Layer 3 of a small transformer language model trained on English Wikipedia (25 layers, counted from 0, width 96). Numbers have three digits each and are written without spaces.
Take only the direct path to the model's output, skipping the later layers: a vector added to the residual stream pushes a token's score in proportion to its dot product with that token's output vector.

Output vectors of the tokens that the questions are about. A number n stands for (n - 500) times 0.0027.
"a ": 585285568548435347364426549632646448626516466385135541482495496283499666460479491440298383450456534548552631549563566685440573584451433503588452521452432372371725539476735549362373545495482585484533472481603399384482320288355644687580619611486495669570681390477496430675745284586597457472
"]": 542438533497503275614604561457217441384555541357513691730832418548441686543892338695729228865389443532230286459493697331195279478713493577505414445323516774592733402709832467440654396459312234066718565573508304432752524805690483439431596469627432362460317555438557544214646312511517116569
"f": 381491461457370562417600411425658506460467354472778291600536635299551242320481640394404572404388587386578658539494355391499651564605517409403479547619374610678609410445743307593352424563423614616597640574531205548472578485357618596495463496535532484574552576503406705462314329690581518513
"ar": 668506439452728439540453458500528570616491432661444485532327367542633595607484418360343423388560512377375531420471519516540662442395611406361412506455443558682465434411514557809421663374361578331701499538378425716388576404373374304569411562603581518685522357495468557547522470475724649508
"y": 576465404365561461589513416423554416519621599334476376406539396493471623347470543504586606561586571654493619295373389258609456674342579309660426471676413559401570362339570670490463423386615493570421393585328531651449590626313556570571280632538233477594774400622579547508384493594647698435
"er": 509427304384541607647448506539599482501369299485453486580275434460529501380577515597448479546585546392449593368527444556579646310643540343712352458346296471722426260696584700573629596407600594734509388585441575515420461558653323273633452592454464650491549287581339498466556572420649507551
"\"": 606412529526605601503433462567544355690524488464595693277672662479589554164469322649582582548504450654226427343436783220386355565489368389348536540390714549461678299581695650322522346513759384640711641665555254320533582443439390303197541461521558416381570601332370627568704578503446563559
"were ": 496772693578495279238324439236479631461752655499480467501432471485359559833504414679870215574345667640274495445570627520430698243334248397352770492783572568972518258323490577764490380640589402122918507217859320231459560413427510606351495185334484422500279549666733474572465712364505394624
"ers": 823488551545421815481234809447473455488563560567700454623406488527362414526657438595611428513557578296445618446573645518408492479527425410572476420271403427711592373512556657800574789481710428692460322435341549321531377641744412400320456541367356436201634463702326502432381461181510387486
"--": 391529480205453595246414708297465585352450342333452724276485631484543548485535476439500232701871566650415433493485568373393580288568410706457572439575371692527451375480639781380754511635376436410692465548593585182833269529665402423558629523688761442357262866365618681527557518174441285550
"ou": 577360417319678611607606375408590629459455325483698290514333493374449728503563450474274282646422425646554647431722574658616474421318607232571426470545606503404454533490567578548412474499381445393742531626365547434400432584432629349587486379407515806429574612349787541439619469426455610421
"is ": 469588554369536196469391158365593502609736627464479568600672331358432432637460483445712058383500379904502557483347674680312490240776415636556638466262556562608731390434686570518525512599625416244634437687418563394458517467296408405645643651540351755350459455384566307505567523604546542450
"wi": 525505575462735319466447424437330626483598633527820549381400532442547666765505508775508449520436394561542241541653462181622591307592288229514443485580292680644499687743722241685450445553543552485525382666545430421478567399336463667403415397305635415543441490520678580304413272494403623447
"iv": 749463685571168454365490344279676612327387594600289328796475624456637640470667639530641392681477556394452279569523472573520437469510498384628694420711740321670568701615543513517490338461669714480694224518472538517525534683653370255317320669414594288556282514214469366349681421505322338461
"O": 457387439660622421466520374524446366463475541425499410308443555662463518410429366406598552406394381565655392616478693487544552573535479773580529510759510429360391398624383505482774568506400468568758544434466440623448510636330547470440467353450367463685475541720489506376637558250451538553
"us": 560550496345419485700392480545536468580556304241522666742557569366434469420503497379699369271395497462600548549479430510439209680404448379528376501546513380817531688512701554296429549400428146556719445741503581409407332573520634357457440656449560652632556419513647555596421429593450556595
"an ": 687417559385506360352502602549470695573481466315215368586157674428414476277598476465347394633530561499488573751384722673394525536521533445495484504411492495513651451444812515317499627387325562508808378512581420495503340302323610579618485466206561614520570322523532628653693688564545469434
"oc": 687534736567616661425486291458620655470268603587451450563540591486555355517585478342611263471353290590383437543539736443523598548433498525521629457582192267703567431537702683578574484463497415609455346452370656634362499414425373371675462546467334555601565364436562574245583390561509431531
"s ": 546377382736589484288638501592550503562523387409710524623462419396562409780645360619512567323314505477478529480444355671354540418461513570595459447530645413529674224365708464241470408528626534397550404534373633560666378363412467500497615370621675613422592418649287412610500520648556386429
"en": 584586399529532593538618387519536381647587423381433448523335409382710505395427560516413383456629542395347656541431434635489517339395571380573324482404295519621618683554620548588646472365595286513532487478430663578468379546390486379498493640352255550675372614774505591559787391460401662464
"or ": 492540293667257360566315522314576549724436439269626551505546265469381359586436449666366357522679317528417651547514791648877436509367422715510540491424727477585607365385861530695395437635356646417598452518593661277461569469456355579542536335386400429737372420464536390614493466443686362494
"/": 362636329597378617510748314512607355450488589547553476652510349610320360571476428718334479464344309465458428485409459678410440686397553552257432486379555532570401495538521303438536584517549531420469309528466375574663510626701436662543537609649629568574443606383656447409644521437656381535
"ag": 576435481497527834430319467266429400591563434424466509520296508355698489496537615547591449308798650667421389361651490519217788713270610530568504514663447378590407606426513569715424571411431323297235689644529529450436328398580647308599387364513606526630432496501596582573365515524635450447
"ot ": 674623355534526371308606404339385631466483597806260407522413294645294599590637473545615239621400609452444429479669827734508323823558566359576418436417569580548473351119721759589682410678469652745569271260510510366548325509660361267460507453463622393446337531612679384736449533347550297412
"l": 692312388459653576653548685421600360524410623523550448636448399292572198559394645363378502535455583403523556666577273218679510549545341479387552513542616639641334411452559552364715522414563553426562624391419489693409461427366518452431664528479378508569355378476525493714645351748501540450
"ation ": 645608415583597582412547536439485377589642615540435452507713337390565520719823272380518348479676439788362463414467544725535494561427345607435330439499631402587633241640601762547504524527309464527246181177516529350515211519569374599365524627328738216624558570311769481635398590642522291508
"of ": 405814439545551503405238394411592450520740265542482451355471397439544301793455524645726329483428274680475556658405789350558603672778386457433261497875657569597532403535906596312409387418745526438314399324668250522443589517368437378580502328409500576626602388383625354660366661226569479588
"il": 626521342325710419471266554464620265487484636573471606603380396396288563488787588482500455284643459331393552418512248508664356454488689323579550496466440682450308707339556535717252536416497588612592540675478613541440615622565594498615517574481540555345258431309544493561642594610422463464
"19": 308624300593383643395268703642282439505711400544455565523584635590250473422510517598334378518531467442470429631463636421458527252632505489496700513347462580423283513481466591442324355572637347439688525461505517682491476600445705594247629505609443568565374753392657717412471512441536480577
"o": 623517609384650563590516499559480663470382454387320365562367384571500646541399423340502516385405435388433548393376428524674417665458567395212441481609494283550582650405516671780526522434590522565498601519394598517450568557545509414543482620457344595497476376715497561675561391646515364411

Each question shows what one neuron of this layer's MLP adds at an activation of 1. A number n stands for (n - 500) times 0.00081.

n136: 745486361433644731616441389414376464471529677500608699514521543415529535431418438580368448471328633619547677582618454626551483524582481420518601267345497418392588450473346569470575432525789441483182490490614448437647617360584397489454301540589393391393489586740260554353611593460655281636
Which two tokens does it push up most, strongest first? "ers", "\""

n359: 415454457516530338495441337381576495497359515535408510597542497505620435595558607505402409560406656466458532481518432493498488495551516609419471525388473526493579421462438655526374490605580468488574414450532581643378400573617534511392531549500489486687654485448513277475378600566546703411
Which of these tokens does it push up most? "is "

n334: 419557400453456464292390474707438384496309561500683721447254515547735444543532540507315540729450581457619595378285511306335571437536611511462450529424467559660646364715546573574486632441579728423404544574409475679295369302452138440503430500736387554328545451684493634565575579654374621493
Which of these tokens does it push up most? "er"

n195: 477386457734578594432504489493453489534512653605298565385478439647747545293663391518448650473589541500426344486489399540334756433414142465474489375701441559510447538355434489606641542437448625397392485626343752418572708496586518308379527413136589421376621431544489545431457481880660518478
Which of these tokens does it push up most? "ag"

n153: 419423558537549375476580540528568497348553282467585485426591479508256417492626536438403480561536429456326495486710596433533401346508522555410503449525489511468583480484782588549734497394432398460461537669525356593553568686575450475673578481346349628500550565651396362351508488527487483464
Which of these tokens does it push up most? "]"

n290: 494503474519572459583365416577444589337232512489457394426258382561515521488565512372537565444563407491389475602482613427509431341284494523424468434476347551565338564615673577388623352651600562652509654563426595361704352418666659539500570452527444450589506587679579460436543629391616486538
Pushed down most: "is "

n92: 429510516574541497531483466384477493538591406651476650535382409549577425520324427476513704409425493526590519875452579328596523337533569309424533308423547649615245130574571426276480493353376560406690667710594453414601577447442470526601636478486447599387407538473630608513637546600472376427
Which of these tokens does it push up most? "l"

n170: 374496479510632344463704536446590615380553504514346594233431432426459658275671611355603439737653624613431550309638507216397500391472578476726511627604591459668257369636339511608447399559547602681465359485619407289410504454412261611534527376500429301549597579631717404633335437521567549475
Which of these tokens does it push up most? "were "

n340: 255325331573478506430693415363456590360579791434503566392541507598490494790388537560497421532390478469817380404526513488568482449284480603610387573406535440688567377488324566418618425605520542557374403560478437447565694487497466483633587554461523414612487444443356423524598576618579390534
Which two tokens does it push up most, strongest first? "/", "s "

n245: 416422634436386393378387456680561578736644534587402390606358319454462585364543554700593667734331471543385644365269348418525423387479606545574652515511570593534373347378573616412714511544594558547358435745439388419429410492445478326388523559630304621584642394802614464292475688486503659325
Which of these tokens does it push up most? "y"

n265: 578536483553381304367371684472560550465401559388527503503394732506417393441370404397511506521609425385604484584521462320593566566525416569591572253605627519641406417420464389442430414422584411509578574526662520649470460636442410553462609530526705416404471530580407522538589547706391575551
Which of these tokens does it push up most? "l"

n4: 435683495450474606565407487505459308516538396618476751358438415455652518564475462569451444517598379633542479588442390354528587671583656369529420423574363551403625532522546446527543426471572294443430569420492490584503538465617414590510492468411531548549421492392521426606363456549471505545
Which three tokens does it push up most, strongest first? "of ", "ag", "wi"

n223: 596408532661360352527544556681389742488457497570570386610467604362369428518622672651407403610653402405370514448433416506410597554465407520449179541436598497542423442401562479560427527338430450689586400589512564344735550641542544552489560438437607503500518475405548363453603421480495537532
Pushed down most: "O"

n296: 534494634648448462169497622795494461397550637500527537483407553506477523475247668725329535509544603629534616582272513519547683532522427432589550539599600558482438576556537522553607510380386518426431494542452455534517596374295456559431350622477464393525530403455581489295419259396312519579
Pushed down most: "ot "

n127: 648649611698365584580571516473589235419255476545589533411575545550362718604496322449403239628455476726312486504395532719719515496389487225436633445383397345674568484349343586458515431468644434320389539650640426678459387413659504398368554474768372768380432573551253647364568345661522762519
Which of these tokens does it push up most? "oc"

n105: 683450619486511518596422292537607454351427661380404581635396408413504541851398558622465227483520284518638418482572436402652518556536400422409601626621410678791518610486422563657405366511080524663615445522581522492508676433590500722361343381421510424411473431418564553573543267263672629398
Which two tokens does it push up most, strongest first? "wi", "were "

n238: 569394635611577339571438482277471485282439542354655519674595681635790371536597557238548554602319445482319712357631459411429637364372539584597528511587298483276330507546504453570457553685539486456745333467395507720425413384471299401466608635400626493636421783504504576408588465308507627543
Which of these tokens does it push up most? "oc"

n317: 568600589745657299556675713312515488289706591402472464610310504585410818507395395591399753422488428544449426537617229623515449538359742420329529504504412514496603449726512666412672230250397507447378409458572511440347515528492406591824444662457521455591523343576377408553496461591313485329
Which two tokens does it push up most, strongest first? "o", "y"

n243: 340442693564523448531643454421792344189431648516565593514679462587473540690409428553522665559472281600322540477262598536474465473429529481330629576382457625538577738653521454446262500497486447377516470603319615504349714402517441406543672484443441510586510572414433383497654469465365583435
Pushed down most: "ot "

n25: 409444383372492735570476427453529457489508470321478571619550581508381484534415482390450385500506421638455493416589452520403588566607537570588525377541505596619561481475511568379554352505528362657503500703700471528430407423521304440395614465460541579462591446539511353517386520585565515646
Which two tokens does it push up most, strongest first? "us", "is "

n34: 531548534487494480568494394335605515418583497517345476564582473560418420523416428433525491443342438520419700523494611282572458527546506461638520477346388588536713518523318526520727527470538390394417634491637483525594424515630610411478525511312339383573654682594426746478560515480546562227
Which of these tokens does it push up most? "en"

n132: 338607583541548444746611402422397535507352402371405582575450422482516497332528525387374607544274291599585570472610706448515308383660514539532524667522383414369476526712517469370562419452217453424617657608703534620581528420494441503482366530667623642530309536551513430444564462403503442565
Which two tokens does it push up most, strongest first? "]", "O"

n224: 659486505544525363581595556337533638503345305420355547634528665544581562533412417444497322453444643519543526456696509629448584520645518559446342419450438426428476486522438533656492587679349518357546575429628453530523586456523547613476571593480477440462627552492378423513489432390591294264
Which of these tokens does it push up most? "a "

n35: 590625567308520348429530629291428652582641569390589459404679589613387447370487480507453385485315609303598674510537513591364612453565439351348526447566473512475574707709584533548529739527339481464696424227510523542442533423477366309485444484611540413684334425656520555497455349443638667584
Which two tokens does it push up most, strongest first? "were ", "ar"

n343: 549596508532441318405611555402526488623439542494593500612520744511377479348417431634459439478362386253514444443548488608642576491509443659417452547624386486467514575444475471346377602241717445424571503500630543438395670688476540639533494624530554395553637542349600407388438450528589599534
Which of these tokens does it push up most? "/"

n94: 549479674566601535593604672574454383618552411333678437615568437367633464330380652479262625340606669486497596496460467584454289432521368538372399435322229449449576651593455564455651430496558480873660500489347603515559290519547553457681656347460433675442309433435595433318677522709460503381
Which of these tokens does it push up most? "en"

n93: 657514361453416453616401479526281503540516358474497503512709580488334401573494403640409467633465419410657511416561488296532618629619481566412500530630506421410535356514456423583638595446320461339660367383669485516494535509605488451533361449543600730497678577446512490528494459574273667529
Pushed down most: "en"

n360: 377399826560329683306478613479707576410600685483419306279652324776563491449586453517810418346422531801483705483281606551321517426487556763665749430358544418331719277346436275642466433465303353652716582728258504610482409817434423401565463430469468390558496486391377644655332507384649294457
Which of these tokens does it push up most? "is "

n347: 520513503360626367474555508495489557466653434590534696394450428487460466527514533575403417474450386451460500605511455630329473519538389527500503431344291782461532659473418707497394557511602409367602371522640445477417681541447383654490444476500443400574452506530553411547527500751479567467
Which of these tokens does it push up most? "is "

n285: 395572338548672410442652411449625568534326657771400227749482366734473511606453522356458566755422608500631466489337534406348628444656412461474715589467347636552522340369500485482395645481784403530612504656577474445275434715728431544441575402485417500518462285411256239632339561486527479522
Which of these tokens does it push up most? "ot "

n353: 466505545448440508631495581465610497559506548598576601472470612632489522471463417416428327497531614519516450410436533612574421563447359612533371546629500664572503511596346611367628313503412324560397387546468366546570462471418406388424667510530538500521611441484492682615723512503359303487
Which of these tokens does it push up most? "--"

n131: 515454500507313571581416504727468530553348492490508307485242500333688518486328665595604406524554683553382836472444444475543367577454500517746532598410628596472468231598300409612589470489630514405688583467594496485523345608522446544517276552711659550490249342474267548630666553389382673258
Which of these tokens does it push up most? "er"

n311: 589617645354512379568382653590613356433736403461409442473365451377524485373526488667428503355639518672587454506416655402391387680489535331509657494602538431622548479556565398446448291458478564380549410538480515627545352469639592462599503447655514618517557506435363519541361599492595423414
Pushed down most: "O"

n17: 571256503457721388473425561358472540430216318442700429723368696280526587680454475504466671363334457458534662381460431584525334493504581445606556561376504584263500500730553507352627747533589507389524713612504450405615592504446504574403621439562497780418563530572663228426306571596470566395
Which two tokens does it push up most, strongest first? "ou", "s "

n358: 500524399464482488514668646653500397613529421396569430588415642687513260386659521491410739580384445592547531396475447589455644472494507488590547409642359606388459318564461312535407497608454572339627536479573364278651452564595494391452293584478579411304434620540515356471512587515523441664
Pushed down most: "oc"

n73: 349736550579483480557606411480497563528532709621528628560514429383369624672379588486591360478518764443575636533430347557577474531547526474535337620208600219526550440520417640181624662410485545562457391448554483305429480410524446601279431610608510493546215571404632417340364556546595566527
Which of these tokens does it push up most? "ation "

n307: 601500316459549436564455531622497405628468546457546454404359486346713441527338449225497343648573711500474567645458724332507457531285336493584477603520787490454527362421413531573503344364619568545510637777544312358703490395625334421436365539591516497418712357538381534752547544467554360513
Which of these tokens does it push up most? "\""

n188: 624454569327343543552482471424375292676482384500573534595441655655536657570364526388589538607546391382413614509334485290431531595543538463512628597532719461525671322511531480475589373443751589500643471506544381444415497491399465369456350600515516595652418494647428387475554556475489474457
Pushed down most: "ation "

n22: 443453356458572633542398480492613631433512544470509414521273497508591497349511525664611506651530483625587445525424477386564418297625423484561376327469534270511602617500413633325634354391555457608591562414469553593471551515420497435580572430471415442511445503673411666508580427701558406461
Pushed down most: "/"

n332: 637405492520626524412342516361669336531565629515478511379467525677503453302457556551508557452534454566505555720583448566582414481444585620580679394527432469351558595391460400463367542492488638283553454628427441463508586345566436597500408497439485503448458556603448461442555327503641537535
Pushed down most: "ation "